Layer 2 of a small transformer language model trained on English Wikipedia (16 layers, counted from 0, width 64).
A neuron's activation on a vector x is SiLU(gate . x) times (in . x), where the dot is the dot product.

Input weights of the MLP neurons that the questions are about. A number n stands for (n - 500) times 0.0011.
n6 gate: 659,432,385,395,727,461,431,450,367,645,454,487,405,468,427,510,526,455,437,472,510,534,562,607,410,666,358,642,305,611,502,468,493,484,476,537,346,417,329,389,690,544,361,451,576,556,498,599,531,590,532,664,605,528,538,600,386,459,587,501,555,498,478,453
n29 gate: 632,502,658,497,393,420,423,412,504,535,336,566,431,558,500,328,510,452,478,487,503,715,600,597,613,679,538,689,361,422,503,475,420,510,648,574,445,489,439,243,470,438,475,444,643,432,504,671,594,438,329,404,523,443,567,504,363,538,436,400,409,609,517,209
n38 gate: 600,314,264,558,446,483,462,521,442,417,369,606,507,496,501,453,529,433,378,441,572,441,574,625,10,617,262,586,557,527,456,486,141,393,493,538,138,262,109,535,563,579,417,239,591,413,398,540,474,623,271,339,480,444,498,605,475,546,253,401,446,523,572,432
n49 gate: 550,726,657,595,446,363,622,305,532,572,590,462,381,593,287,496,671,350,334,388,569,800,487,601,596,313,301,400,553,593,672,446,334,253,420,415,510,625,347,203,599,480,468,336,670,567,410,698,302,318,620,452,752,697,530,583,388,459,681,570,346,344,440,307
n84 gate: 369,527,695,414,445,324,346,791,597,196,328,298,511,738,410,324,476,546,514,651,308,487,457,597,469,617,706,623,211,293,342,562,596,612,561,597,479,407,686,417,513,583,519,697,623,283,410,454,385,559,307,365,610,230,386,318,738,795,469,395,676,547,329,489
n94 gate: 572,595,462,500,648,336,424,457,499,558,624,565,528,606,416,467,460,534,464,518,503,387,571,591,421,520,457,604,271,591,567,526,477,559,180,307,441,550,488,383,486,484,496,388,393,363,522,593,469,404,433,542,279,699,534,601,560,447,478,376,564,373,493,528
n106 gate: 480,560,434,443,509,657,413,460,512,541,293,592,494,473,571,583,306,627,681,548,547,456,500,638,571,418,423,601,421,332,444,681,519,526,572,466,648,409,591,537,446,517,501,673,538,528,267,284,437,405,358,587,740,483,399,389,526,497,516,539,647,539,314,390
n112 gate: 501,364,482,536,488,486,450,463,733,606,253,623,644,409,570,406,356,543,508,514,571,485,505,449,282,504,481,462,425,539,472,386,521,387,211,727,497,577,434,225,535,547,551,524,330,401,400,366,378,618,434,528,457,514,422,389,434,307,604,394,391,534,310,568
n113 gate: 505,477,430,765,143,508,702,400,324,694,455,678,348,777,230,510,566,403,368,409,522,548,375,196,243,453,184,212,807,589,618,413,325,244,588,486,551,458,601,495,708,811,644,529,470,276,369,281,170,528,470,727,759,188,353,809,375,362,463,518,433,659,620,291
n119 gate: 497,484,582,541,292,431,418,541,594,448,623,502,582,570,724,335,496,536,510,638,486,471,435,464,480,483,350,371,395,342,513,330,741,470,475,439,622,677,736,269,362,604,520,505,460,473,410,643,591,482,296,473,429,557,681,545,632,380,628,686,526,768,526,561
n140 gate: 484,493,472,696,280,314,341,511,496,410,430,358,503,579,464,583,494,389,377,485,524,396,358,469,496,649,630,505,324,361,633,392,437,444,602,574,572,535,549,433,369,616,587,395,452,262,355,549,416,409,387,347,606,611,533,462,613,464,631,411,372,733,424,461
n143 gate: 424,490,548,563,291,520,450,689,463,312,296,489,462,652,535,437,388,403,766,565,355,386,397,452,738,348,636,436,306,548,432,460,703,487,646,560,711,576,646,575,490,584,364,754,373,617,363,383,216,448,475,679,417,356,638,491,461,546,795,553,559,408,498,522
n145 gate: 575,253,306,364,640,519,629,419,287,437,337,452,620,476,429,524,521,599,355,386,711,458,333,594,175,606,360,713,413,646,467,489,308,385,458,421,283,425,148,475,545,471,620,320,651,504,203,515,453,639,449,444,523,423,351,599,399,578,286,479,480,539,517,551
n198 gate: 464,570,404,401,572,689,570,535,770,525,481,361,324,358,563,391,554,662,360,704,510,559,554,447,536,413,419,617,593,399,410,482,572,463,517,469,519,551,656,563,418,509,283,578,415,572,734,369,338,464,615,414,528,465,545,415,369,449,338,475,345,453,451,483
n223 gate: 431,475,497,533,561,486,651,410,525,599,435,489,619,369,539,490,433,422,334,624,631,618,447,470,260,433,415,551,554,571,695,503,412,456,558,694,521,569,566,532,380,677,389,505,379,522,407,662,642,604,538,485,523,453,423,476,355,381,483,400,552,472,329,279
n225 gate: 510,579,334,583,699,476,519,376,346,662,420,511,467,418,219,507,400,608,540,559,405,655,458,682,554,559,555,592,508,506,371,335,505,562,257,296,407,484,389,417,567,540,642,510,378,395,465,580,556,669,559,675,444,495,568,649,563,440,507,280,495,388,520,446
n235 gate: 542,558,514,622,429,377,490,702,493,431,478,561,539,271,495,654,479,474,553,615,356,632,435,645,615,539,569,405,476,522,425,597,314,298,380,490,362,444,443,591,563,295,578,519,580,643,483,610,478,618,547,448,483,393,537,496,475,424,576,683,546,512,542,336
n243 gate: 581,514,601,410,597,611,558,275,428,562,528,417,554,665,393,491,629,512,300,346,336,738,486,599,559,571,278,509,483,566,597,532,539,537,544,456,484,535,426,442,626,434,287,429,518,448,596,438,346,320,544,524,448,517,676,526,488,611,521,568,393,542,718,399
n268 gate: 382,548,445,494,533,392,409,449,417,433,566,451,619,571,512,540,451,507,485,636,579,626,570,384,493,483,537,472,477,425,650,592,527,496,596,475,487,598,524,361,479,506,548,456,475,571,472,594,590,389,416,564,495,454,533,548,591,431,597,372,557,506,398,417
n294 gate: 417,573,569,306,434,351,632,596,663,99,534,336,392,553,438,311,592,551,393,385,410,393,465,369,394,408,439,428,367,435,425,534,533,333,574,570,393,368,569,565,566,590,566,519,638,319,417,455,486,522,330,348,453,120,445,512,665,701,422,600,451,432,520,474
n311 gate: 473,346,452,621,271,489,773,409,555,449,556,647,534,534,480,503,446,659,260,373,472,471,534,534,306,535,421,612,409,286,388,317,320,467,293,484,309,385,310,512,392,482,717,407,692,514,337,402,463,741,360,463,596,455,424,484,461,439,374,354,198,427,670,478
n315 gate: 596,473,374,603,620,315,354,631,453,334,576,543,677,668,457,441,511,688,350,518,600,433,134,545,202,494,371,395,321,607,323,595,492,611,558,508,420,425,389,505,441,488,489,504,541,648,464,645,363,437,494,458,482,517,695,532,468,418,521,541,650,576,582,474
n316 gate: 410,500,482,468,521,437,566,623,684,424,568,364,443,339,415,401,868,547,461,378,694,516,583,697,577,365,440,615,322,505,532,593,290,434,754,421,488,456,598,273,534,436,544,406,624,334,353,370,402,456,544,644,613,528,284,542,688,615,239,575,554,505,545,582
n6 in: 468,515,401,387,611,571,481,564,456,632,437,505,421,448,575,580,569,388,543,492,486,501,487,378,526,485,362,475,344,538,459,642,575,422,583,457,586,465,521,540,715,486,325,560,570,688,511,412,572,484,559,640,408,534,615,661,448,485,566,601,573,470,582,595
n29 in: 378,478,600,374,320,529,490,513,542,481,363,623,458,454,623,339,431,309,606,567,528,698,484,403,663,465,502,512,418,369,517,520,453,451,708,545,628,515,618,306,513,360,362,495,515,597,564,480,668,438,405,416,456,541,624,464,467,538,570,568,414,674,429,499
n38 in: 583,353,292,412,435,697,458,724,489,406,376,535,504,381,690,434,538,342,465,439,467,251,600,398,334,385,175,264,643,582,407,757,150,269,583,396,385,291,417,695,516,451,289,278,579,556,524,426,636,591,216,179,475,437,515,357,459,731,367,757,388,417,521,571
n49 in: 399,515,712,401,172,546,453,669,688,409,572,507,502,486,736,581,323,499,591,765,522,359,576,690,368,540,642,507,368,309,393,487,586,636,660,629,588,314,715,588,507,524,413,493,691,411,638,544,563,818,389,380,640,588,295,161,580,564,506,472,727,828,448,652
n84 in: 404,538,637,490,451,312,504,740,658,154,298,296,424,804,443,300,409,492,549,655,399,482,470,591,457,561,710,558,198,331,298,590,625,623,571,553,464,324,632,414,485,589,492,649,612,366,445,317,412,533,227,349,539,292,316,502,782,756,510,546,686,540,311,542
n94 in: 573,639,532,483,539,497,494,587,563,532,649,540,538,547,453,464,458,589,506,472,444,382,491,491,489,368,405,500,313,432,541,673,628,506,370,389,545,496,670,603,586,491,461,515,317,471,507,512,491,423,493,553,415,700,538,574,673,491,520,619,562,447,537,620
n106 in: 514,419,316,410,508,533,421,300,469,459,303,637,495,333,315,545,523,606,605,408,508,513,474,718,430,517,403,691,463,411,638,564,450,369,551,569,387,459,468,360,648,449,595,443,533,527,293,338,262,523,449,555,616,583,433,433,343,437,532,429,567,490,355,516
n112 in: 574,457,516,443,449,542,431,508,662,489,350,584,549,423,623,409,390,607,510,595,468,359,453,461,417,277,510,322,389,389,387,468,590,460,405,772,476,522,533,339,567,605,477,647,385,500,417,266,348,463,428,609,549,443,449,366,489,412,622,594,494,632,423,632
n113 in: 562,544,571,649,184,527,754,485,279,587,468,591,381,752,218,457,499,415,321,439,462,608,319,200,341,409,287,259,846,589,509,338,328,191,559,442,536,432,653,524,793,855,543,596,638,330,355,266,234,438,560,864,830,164,232,752,402,459,430,573,512,679,612,248
n119 in: 481,575,556,437,578,654,666,626,565,486,481,474,388,407,544,528,544,458,555,394,495,394,515,477,612,327,589,464,706,631,435,766,481,597,653,519,457,304,506,759,564,377,382,616,631,561,611,147,582,546,662,553,427,347,262,441,444,791,344,626,471,246,589,519
n140 in: 430,443,461,619,296,445,369,561,545,338,538,449,557,639,493,566,357,387,469,495,516,432,365,467,500,584,603,455,274,318,631,421,566,397,578,504,597,518,579,460,518,525,579,385,444,259,360,512,471,446,389,278,511,590,615,395,687,519,638,421,344,693,354,575
n143 in: 557,336,510,646,382,455,434,385,346,763,276,714,613,618,521,752,360,472,610,563,417,465,490,628,553,718,560,560,421,604,653,313,463,643,287,516,595,603,401,422,342,537,402,631,421,654,522,550,404,631,578,741,444,663,547,456,385,342,694,324,376,501,500,507
n145 in: 508,401,260,214,556,743,631,579,450,414,444,412,587,393,637,561,541,574,395,476,470,319,334,413,454,394,274,513,452,669,450,691,405,349,554,454,505,436,505,587,538,298,497,372,616,615,354,303,608,549,404,332,482,394,446,547,436,658,302,734,549,402,461,635
n198 in: 508,540,550,517,575,428,550,354,418,585,482,415,502,567,429,465,485,648,349,683,720,710,542,666,470,577,486,612,620,400,529,237,467,498,330,537,324,486,519,506,323,489,458,608,419,499,662,432,227,484,593,458,579,511,540,535,314,453,483,409,430,661,522,510
n223 in: 455,502,500,593,350,468,255,517,419,636,369,412,601,608,473,479,520,479,554,505,409,631,452,486,563,609,459,534,534,546,420,570,356,617,445,541,657,588,441,545,329,544,602,678,579,540,361,704,451,495,596,528,670,648,567,344,550,509,632,443,620,456,448,482
n225 in: 501,479,362,393,567,648,463,544,488,581,455,455,481,329,366,584,364,567,603,646,428,549,429,552,704,320,516,366,569,456,346,546,562,487,376,404,559,406,572,537,556,544,572,561,353,495,563,480,587,537,565,683,353,562,613,584,513,433,532,567,565,382,444,542
n235 in: 581,492,435,577,354,297,622,552,537,420,527,593,493,308,403,542,605,469,479,548,437,606,511,582,484,656,608,433,384,456,490,513,313,448,412,483,314,413,273,521,621,395,648,468,602,683,475,619,420,625,674,396,411,474,593,560,580,446,474,544,676,571,505,329
n243 in: 668,511,494,546,496,569,430,369,476,467,561,376,392,577,429,532,587,607,530,344,320,543,453,452,566,319,369,471,725,497,581,622,470,346,380,387,285,595,329,546,551,481,470,516,492,484,486,437,402,358,551,411,512,481,540,595,497,572,563,538,305,337,547,350
n268 in: 455,561,522,486,541,404,447,454,451,490,540,461,614,511,536,480,501,479,450,639,553,626,555,354,521,466,497,504,482,403,646,513,549,538,581,382,524,582,547,417,406,572,604,444,463,535,464,555,621,440,452,544,525,493,499,542,567,402,539,411,642,530,369,493
n294 in: 509,710,578,433,572,396,251,579,613,302,417,417,469,597,408,316,411,583,542,598,298,534,415,536,694,441,688,448,360,340,279,462,638,535,668,662,389,360,634,505,581,409,525,593,457,362,535,479,466,331,438,555,532,362,561,422,642,823,525,567,761,618,393,575
n311 in: 454,287,472,349,218,736,717,596,609,376,612,417,454,380,582,527,590,680,453,442,383,290,505,312,452,250,374,449,456,227,357,512,430,346,445,524,499,356,624,653,445,511,599,471,539,713,544,235,569,574,346,417,545,453,449,248,506,595,387,626,184,478,569,615
n315 in: 583,498,290,619,549,424,281,553,444,246,542,494,722,481,545,487,477,641,464,623,485,384,159,561,311,467,421,338,341,496,431,579,536,619,512,567,443,466,442,541,536,350,462,571,538,738,489,585,417,528,435,446,498,492,697,528,463,518,505,687,647,524,558,499
n316 in: 493,522,612,341,526,425,586,403,286,508,703,618,598,600,460,606,409,355,462,610,481,481,506,234,361,707,513,481,734,611,586,448,451,447,393,527,372,527,365,680,467,506,631,482,361,468,619,644,657,631,490,284,348,388,553,499,278,267,549,441,357,289,400,368

Each question shows a token from some text and the vector x that enters the MLP there. A number n stands for (n - 500) times 0.0052.

"==": 496,540,490,524,589,472,462,476,508,697,400,476,543,528,454,484,484,498,619,545,505,495,391,390,438,344,641,452,511,582,406,523,387,482,522,505,521,528,472,477,403,567,451,497,542,455,509,629,478,479,423,489,498,564,493,492,444,555,491,444,390,405,468,525
Which of these neurons fires most? n223

"B": 490,470,370,481,589,509,463,670,512,509,383,471,524,518,524,525,512,409,510,501,454,382,568,517,558,570,493,502,440,499,407,549,349,491,557,499,562,486,632,539,478,459,463,504,560,470,522,558,501,526,554,402,512,448,537,507,462,512,562,575,493,543,490,505
Which of these neurons fires most? n84

"ake": 501,510,507,425,453,480,490,506,512,577,400,436,555,557,585,529,472,467,573,540,399,527,404,497,665,399,628,444,412,472,457,519,669,486,493,500,511,485,649,495,500,472,520,449,546,532,491,478,517,541,551,737,509,586,504,468,437,505,434,573,438,506,476,504
Which of these neurons fires most? n143

"th": 497,388,662,443,420,479,539,530,555,396,380,507,530,428,438,478,463,474,597,529,456,490,435,530,621,426,509,559,618,436,493,498,437,459,539,506,573,530,495,450,521,470,466,563,474,504,429,427,636,533,402,568,479,452,571,471,474,490,513,549,533,482,519,461
Which two neurons fire most, strongest first? n29, n84

" p": 503,450,626,473,523,587,485,591,488,333,507,502,516,438,537,529,542,534,458,489,499,429,598,374,339,497,270,482,438,521,513,494,217,531,577,496,511,469,639,492,539,450,538,419,529,595,488,428,622,529,541,450,530,443,458,481,540,541,528,633,566,490,501,479
Which two neurons fire most, strongest first? n38, n145

"er": 498,590,468,449,523,416,493,527,520,465,477,459,541,556,463,451,473,506,412,473,495,517,585,513,849,558,515,517,382,551,587,466,804,540,571,503,580,540,692,491,520,527,476,487,442,503,574,537,602,477,534,427,506,553,489,495,435,508,687,557,512,495,504,575
Which three neurons fire most, strongest first? n113, n38, n311

"olog": 497,586,514,644,536,491,559,546,524,296,602,474,475,521,502,469,480,566,537,431,470,427,514,446,533,474,565,452,509,489,614,518,709,579,474,507,599,538,665,543,442,536,513,468,434,667,470,416,541,474,510,363,523,493,486,504,534,452,484,604,523,479,509,537
The most active neuron and its activation: n119, at about 0.21

"ast": 508,518,493,474,567,489,594,500,497,432,423,447,470,501,534,486,493,511,507,478,454,451,264,627,836,482,584,496,578,463,451,538,695,526,431,501,551,466,588,537,494,460,507,513,516,539,421,362,590,585,542,645,513,381,565,485,426,516,426,527,501,474,507,511
Which three neurons fire most, strongest first? n225, n38, n84

"c": 494,286,609,493,398,586,514,570,540,397,370,483,571,505,522,421,533,441,601,474,512,415,552,490,532,474,537,431,419,447,491,438,477,545,526,506,536,494,446,503,493,563,512,499,493,661,574,442,492,528,517,461,469,549,497,491,504,534,410,633,442,489,494,431
Which of these neurons fires most? n311

" cl": 500,537,538,411,481,579,454,623,509,473,486,475,539,429,507,439,542,520,501,458,474,524,583,423,371,514,237,475,498,627,510,510,463,465,516,494,544,517,610,425,521,476,532,418,578,571,471,405,576,508,416,443,513,499,470,453,496,550,434,585,596,509,505,529
Which three neurons fire most, strongest first? n38, n145, n143

"est": 501,454,509,501,519,504,568,516,523,587,467,536,493,409,479,446,449,554,457,517,477,453,444,551,637,366,504,464,505,626,496,488,787,435,561,502,494,497,806,527,500,500,503,577,479,589,334,392,501,512,409,553,472,518,490,474,474,503,585,524,526,548,518,550
The most active neuron and its activation: n119, at about 0.29

" It": 503,587,512,497,702,480,567,569,511,617,452,495,425,412,519,539,463,434,534,532,504,595,453,530,572,393,340,406,349,426,394,484,575,471,450,502,532,480,656,471,536,482,513,505,479,556,539,484,560,515,578,587,528,381,510,483,469,451,531,571,501,357,481,461
The most active neuron and its activation: n225, at about 0.36

" in": 503,488,493,495,528,565,474,403,495,507,533,478,503,490,517,481,537,529,452,441,422,603,417,579,736,426,140,465,593,508,519,524,566,465,545,495,518,569,416,474,506,444,500,496,472,561,470,541,434,433,602,522,494,560,522,526,494,523,590,550,406,523,508,458
Which two neurons fire most, strongest first? n243, n84

"ed": 487,354,540,525,578,540,473,499,508,437,540,516,553,533,499,589,511,510,511,543,505,512,503,387,723,541,558,484,575,570,640,444,621,605,531,500,586,510,786,521,489,481,509,544,466,407,417,407,509,387,600,527,486,343,503,510,525,419,440,540,579,484,518,524
Which of these neurons fires most? n38

" In": 508,507,483,494,595,531,499,451,516,435,567,445,486,589,473,418,496,498,381,457,490,597,425,556,714,458,173,453,527,487,569,530,560,455,543,495,536,532,458,475,470,450,511,514,487,566,476,482,380,428,547,421,495,559,536,534,533,591,436,577,389,444,499,434
Which of these neurons fires most? n243

" st": 508,503,447,458,553,557,569,588,504,509,440,480,476,404,563,398,542,508,398,470,524,433,577,439,558,479,464,477,519,615,506,496,478,418,468,499,523,471,497,558,521,460,537,507,496,505,440,342,591,562,578,545,539,384,492,466,438,541,515,543,537,470,514,568
Which of these neurons fires most? n145

" H": 505,549,470,442,583,508,508,716,500,499,569,492,501,526,543,444,496,439,478,453,536,502,508,540,589,568,405,480,482,534,520,600,336,510,495,502,533,496,487,483,527,477,484,459,485,452,509,417,520,484,448,385,508,426,516,479,520,501,337,609,480,425,489,482
Which of these neurons fires most? n38

"ass": 497,547,480,486,545,514,425,557,443,382,388,498,510,454,508,569,459,444,504,454,461,477,593,442,693,440,357,467,457,461,542,488,652,540,528,504,547,563,692,442,533,488,546,505,577,546,481,511,627,581,474,639,502,607,484,480,509,504,490,574,573,585,504,525
Which of these neurons fires most? n198

"rans": 503,465,458,541,502,482,552,488,515,409,522,479,456,441,462,487,526,596,422,565,559,545,622,492,513,327,209,435,532,430,631,469,650,526,543,505,484,513,700,575,447,496,516,450,455,429,566,447,548,523,623,436,494,624,535,502,536,467,608,557,547,482,494,568
Which three neurons fire most, strongest first? n198, n84, n235

"ess": 497,424,396,519,418,460,582,508,482,333,467,471,549,408,517,469,430,531,516,509,502,486,402,533,732,389,865,521,476,492,575,541,550,562,583,504,543,544,638,490,498,505,511,469,579,478,487,480,577,533,475,588,491,449,587,499,477,509,523,638,539,565,505,575
Which of these neurons fires most? n84

")": 501,545,496,426,535,494,442,565,496,658,413,512,534,509,474,612,485,457,539,486,443,357,608,389,360,378,596,463,381,501,491,501,629,454,529,502,452,523,518,465,490,514,470,515,540,408,501,459,469,492,470,592,477,670,472,486,505,404,611,470,480,479,477,559
Which of these neurons fires most? n112

"R": 505,520,469,446,544,478,427,647,495,451,444,511,570,512,504,505,502,392,467,461,506,388,574,536,508,466,646,458,597,477,492,531,543,507,548,499,552,470,614,566,525,463,514,501,489,446,410,602,540,483,468,403,526,683,508,506,482,595,605,597,528,598,496,532
Which three neurons fire most, strongest first? n140, n113, n84

" ": 505,544,458,506,548,465,467,453,501,409,637,449,478,398,474,522,508,464,447,463,383,550,513,529,709,469,403,366,504,488,509,540,313,515,561,501,423,492,427,515,511,479,503,471,478,532,599,364,467,470,444,489,513,502,513,494,498,624,539,507,539,475,499,498
Which of these neurons fires most? n243

" He": 510,557,386,502,558,472,510,646,490,534,427,517,476,379,533,482,490,451,563,486,568,592,518,548,588,475,408,384,478,522,434,539,498,431,553,497,568,475,512,462,547,484,468,472,460,534,582,498,468,463,482,656,531,491,522,484,502,458,545,604,567,423,487,499
Which two neurons fire most, strongest first? n6, n140

"l": 491,447,577,468,533,524,365,563,484,423,400,503,517,543,516,487,511,482,569,503,519,499,504,431,645,498,401,475,662,581,538,474,472,416,507,495,569,491,658,417,499,535,512,492,386,441,541,454,522,544,392,533,445,686,483,491,591,588,559,492,591,512,507,507
Which three neurons fire most, strongest first? n235, n315, n311

" l": 504,486,500,428,589,556,428,637,496,431,538,498,497,497,532,471,536,521,441,413,482,495,598,344,466,532,357,528,507,626,529,514,492,438,686,499,493,485,522,463,527,444,523,420,506,471,519,436,591,502,459,429,487,608,479,466,509,561,580,561,572,523,507,568
Which three neurons fire most, strongest first? n38, n143, n145

"iz": 486,568,475,538,284,542,541,543,523,449,571,501,444,540,539,541,454,512,507,511,516,486,413,455,775,443,575,455,584,492,484,464,636,507,496,498,470,483,549,550,499,458,571,476,568,484,533,442,482,541,468,425,509,505,506,457,517,526,699,604,510,463,476,579
The most active neuron and its activation: n119, at about 0.2

"ab": 492,442,412,473,583,642,609,561,515,368,435,489,514,526,479,481,538,622,614,499,491,446,612,366,487,500,682,466,586,464,422,478,479,499,529,497,524,459,629,533,444,505,481,634,487,600,551,414,531,499,569,616,492,350,523,489,477,473,513,455,561,481,485,436
Which of these neurons fires most? n140

" ab": 498,418,541,484,422,588,589,479,545,314,673,550,494,493,502,470,538,596,635,480,449,533,510,475,273,472,446,428,554,457,536,512,443,502,563,506,473,507,521,547,487,501,492,445,564,452,435,407,586,464,538,563,516,396,488,508,496,549,433,655,475,548,502,501
Which of these neurons fires most? n113

" ad": 504,503,569,500,733,563,448,529,515,397,506,499,522,539,547,446,563,632,412,486,536,559,486,423,281,462,231,449,473,531,448,491,568,503,552,502,456,488,643,576,497,456,497,456,540,626,542,410,576,468,605,467,522,467,502,485,518,481,619,613,508,502,515,493
Which of these neurons fires most? n315

"t": 498,343,585,528,508,505,556,563,513,441,453,505,509,560,520,536,509,471,608,425,450,467,530,464,744,359,419,531,386,463,435,503,486,548,444,497,521,436,483,514,528,486,517,595,422,425,434,410,580,599,392,592,488,529,590,484,517,521,455,547,422,475,510,545
Which two neurons fire most, strongest first? n311, n143

"ent": 499,478,327,445,388,487,499,500,464,310,395,494,564,465,576,492,461,489,546,517,520,449,506,414,662,415,627,494,378,530,429,508,701,628,488,502,519,561,613,527,487,501,511,506,572,582,439,419,503,498,490,746,464,476,511,492,483,414,443,592,564,546,482,501
Which of these neurons fires most? n143

"om": 493,624,712,540,436,466,505,561,521,499,453,487,517,482,450,555,506,519,516,490,484,567,635,476,522,340,581,428,576,464,632,475,696,550,502,511,594,547,602,429,516,537,500,522,533,557,567,510,624,555,515,407,513,635,420,497,508,474,489,590,439,488,483,509
The most active neuron and its activation: n49, at about 0.33

" he": 506,516,359,502,565,506,558,573,480,514,385,536,454,333,593,478,489,448,602,493,557,583,501,515,505,400,494,443,429,554,502,540,428,414,628,498,533,486,530,427,569,486,477,433,471,468,615,546,494,493,507,642,529,477,527,496,478,488,580,568,533,439,489,478
Which two neurons fire most, strongest first? n6, n84

"ch": 490,495,619,494,478,562,513,594,513,652,446,538,569,549,464,418,474,553,615,491,450,430,606,453,640,513,396,528,372,563,533,483,484,511,546,501,495,509,637,416,528,515,478,530,415,410,476,470,604,525,414,475,484,553,518,515,441,519,429,652,540,476,501,528
The most active neuron and its activation: n29, at about 0.15

"ut": 486,416,506,558,472,525,563,535,523,380,500,499,500,586,511,555,474,498,475,414,474,427,426,517,637,501,664,439,376,532,561,473,544,484,546,502,583,461,780,522,440,488,539,526,487,493,417,419,476,523,430,454,528,627,513,487,443,572,453,489,348,529,505,546
Which two neurons fire most, strongest first? n140, n84

"is": 484,464,557,502,305,504,500,501,527,391,576,522,411,551,522,475,481,498,435,546,525,532,307,390,690,389,707,502,481,450,504,491,571,463,533,497,522,519,580,516,516,513,533,465,658,474,559,509,563,528,440,486,496,776,544,478,522,514,705,563,416,518,496,533
Which two neurons fire most, strongest first? n140, n49

"e": 510,552,612,417,537,390,538,575,511,480,540,454,470,583,520,467,507,451,539,558,466,558,541,390,677,535,416,414,436,453,419,430,682,513,497,501,571,478,610,509,527,503,460,459,493,528,558,542,508,509,491,729,468,652,524,457,526,500,530,518,566,513,483,477
The most active neuron and its activation: n38, at about 0.27

"ion": 497,665,404,504,577,448,475,552,487,434,479,475,497,521,546,545,432,543,588,577,491,476,430,406,710,422,815,403,541,460,487,502,532,541,370,502,467,546,691,490,485,459,533,484,477,368,485,407,393,476,523,564,513,449,510,482,532,500,593,560,557,472,501,547
Which two neurons fire most, strongest first? n84, n38

" it": 504,485,502,467,616,452,542,511,523,561,424,507,469,409,517,572,472,413,567,538,468,624,485,545,501,368,399,395,428,451,478,490,622,450,532,502,465,490,716,486,568,503,522,429,537,542,597,503,597,541,521,761,488,446,511,478,501,459,540,595,535,426,486,480
Which of these neurons fires most? n6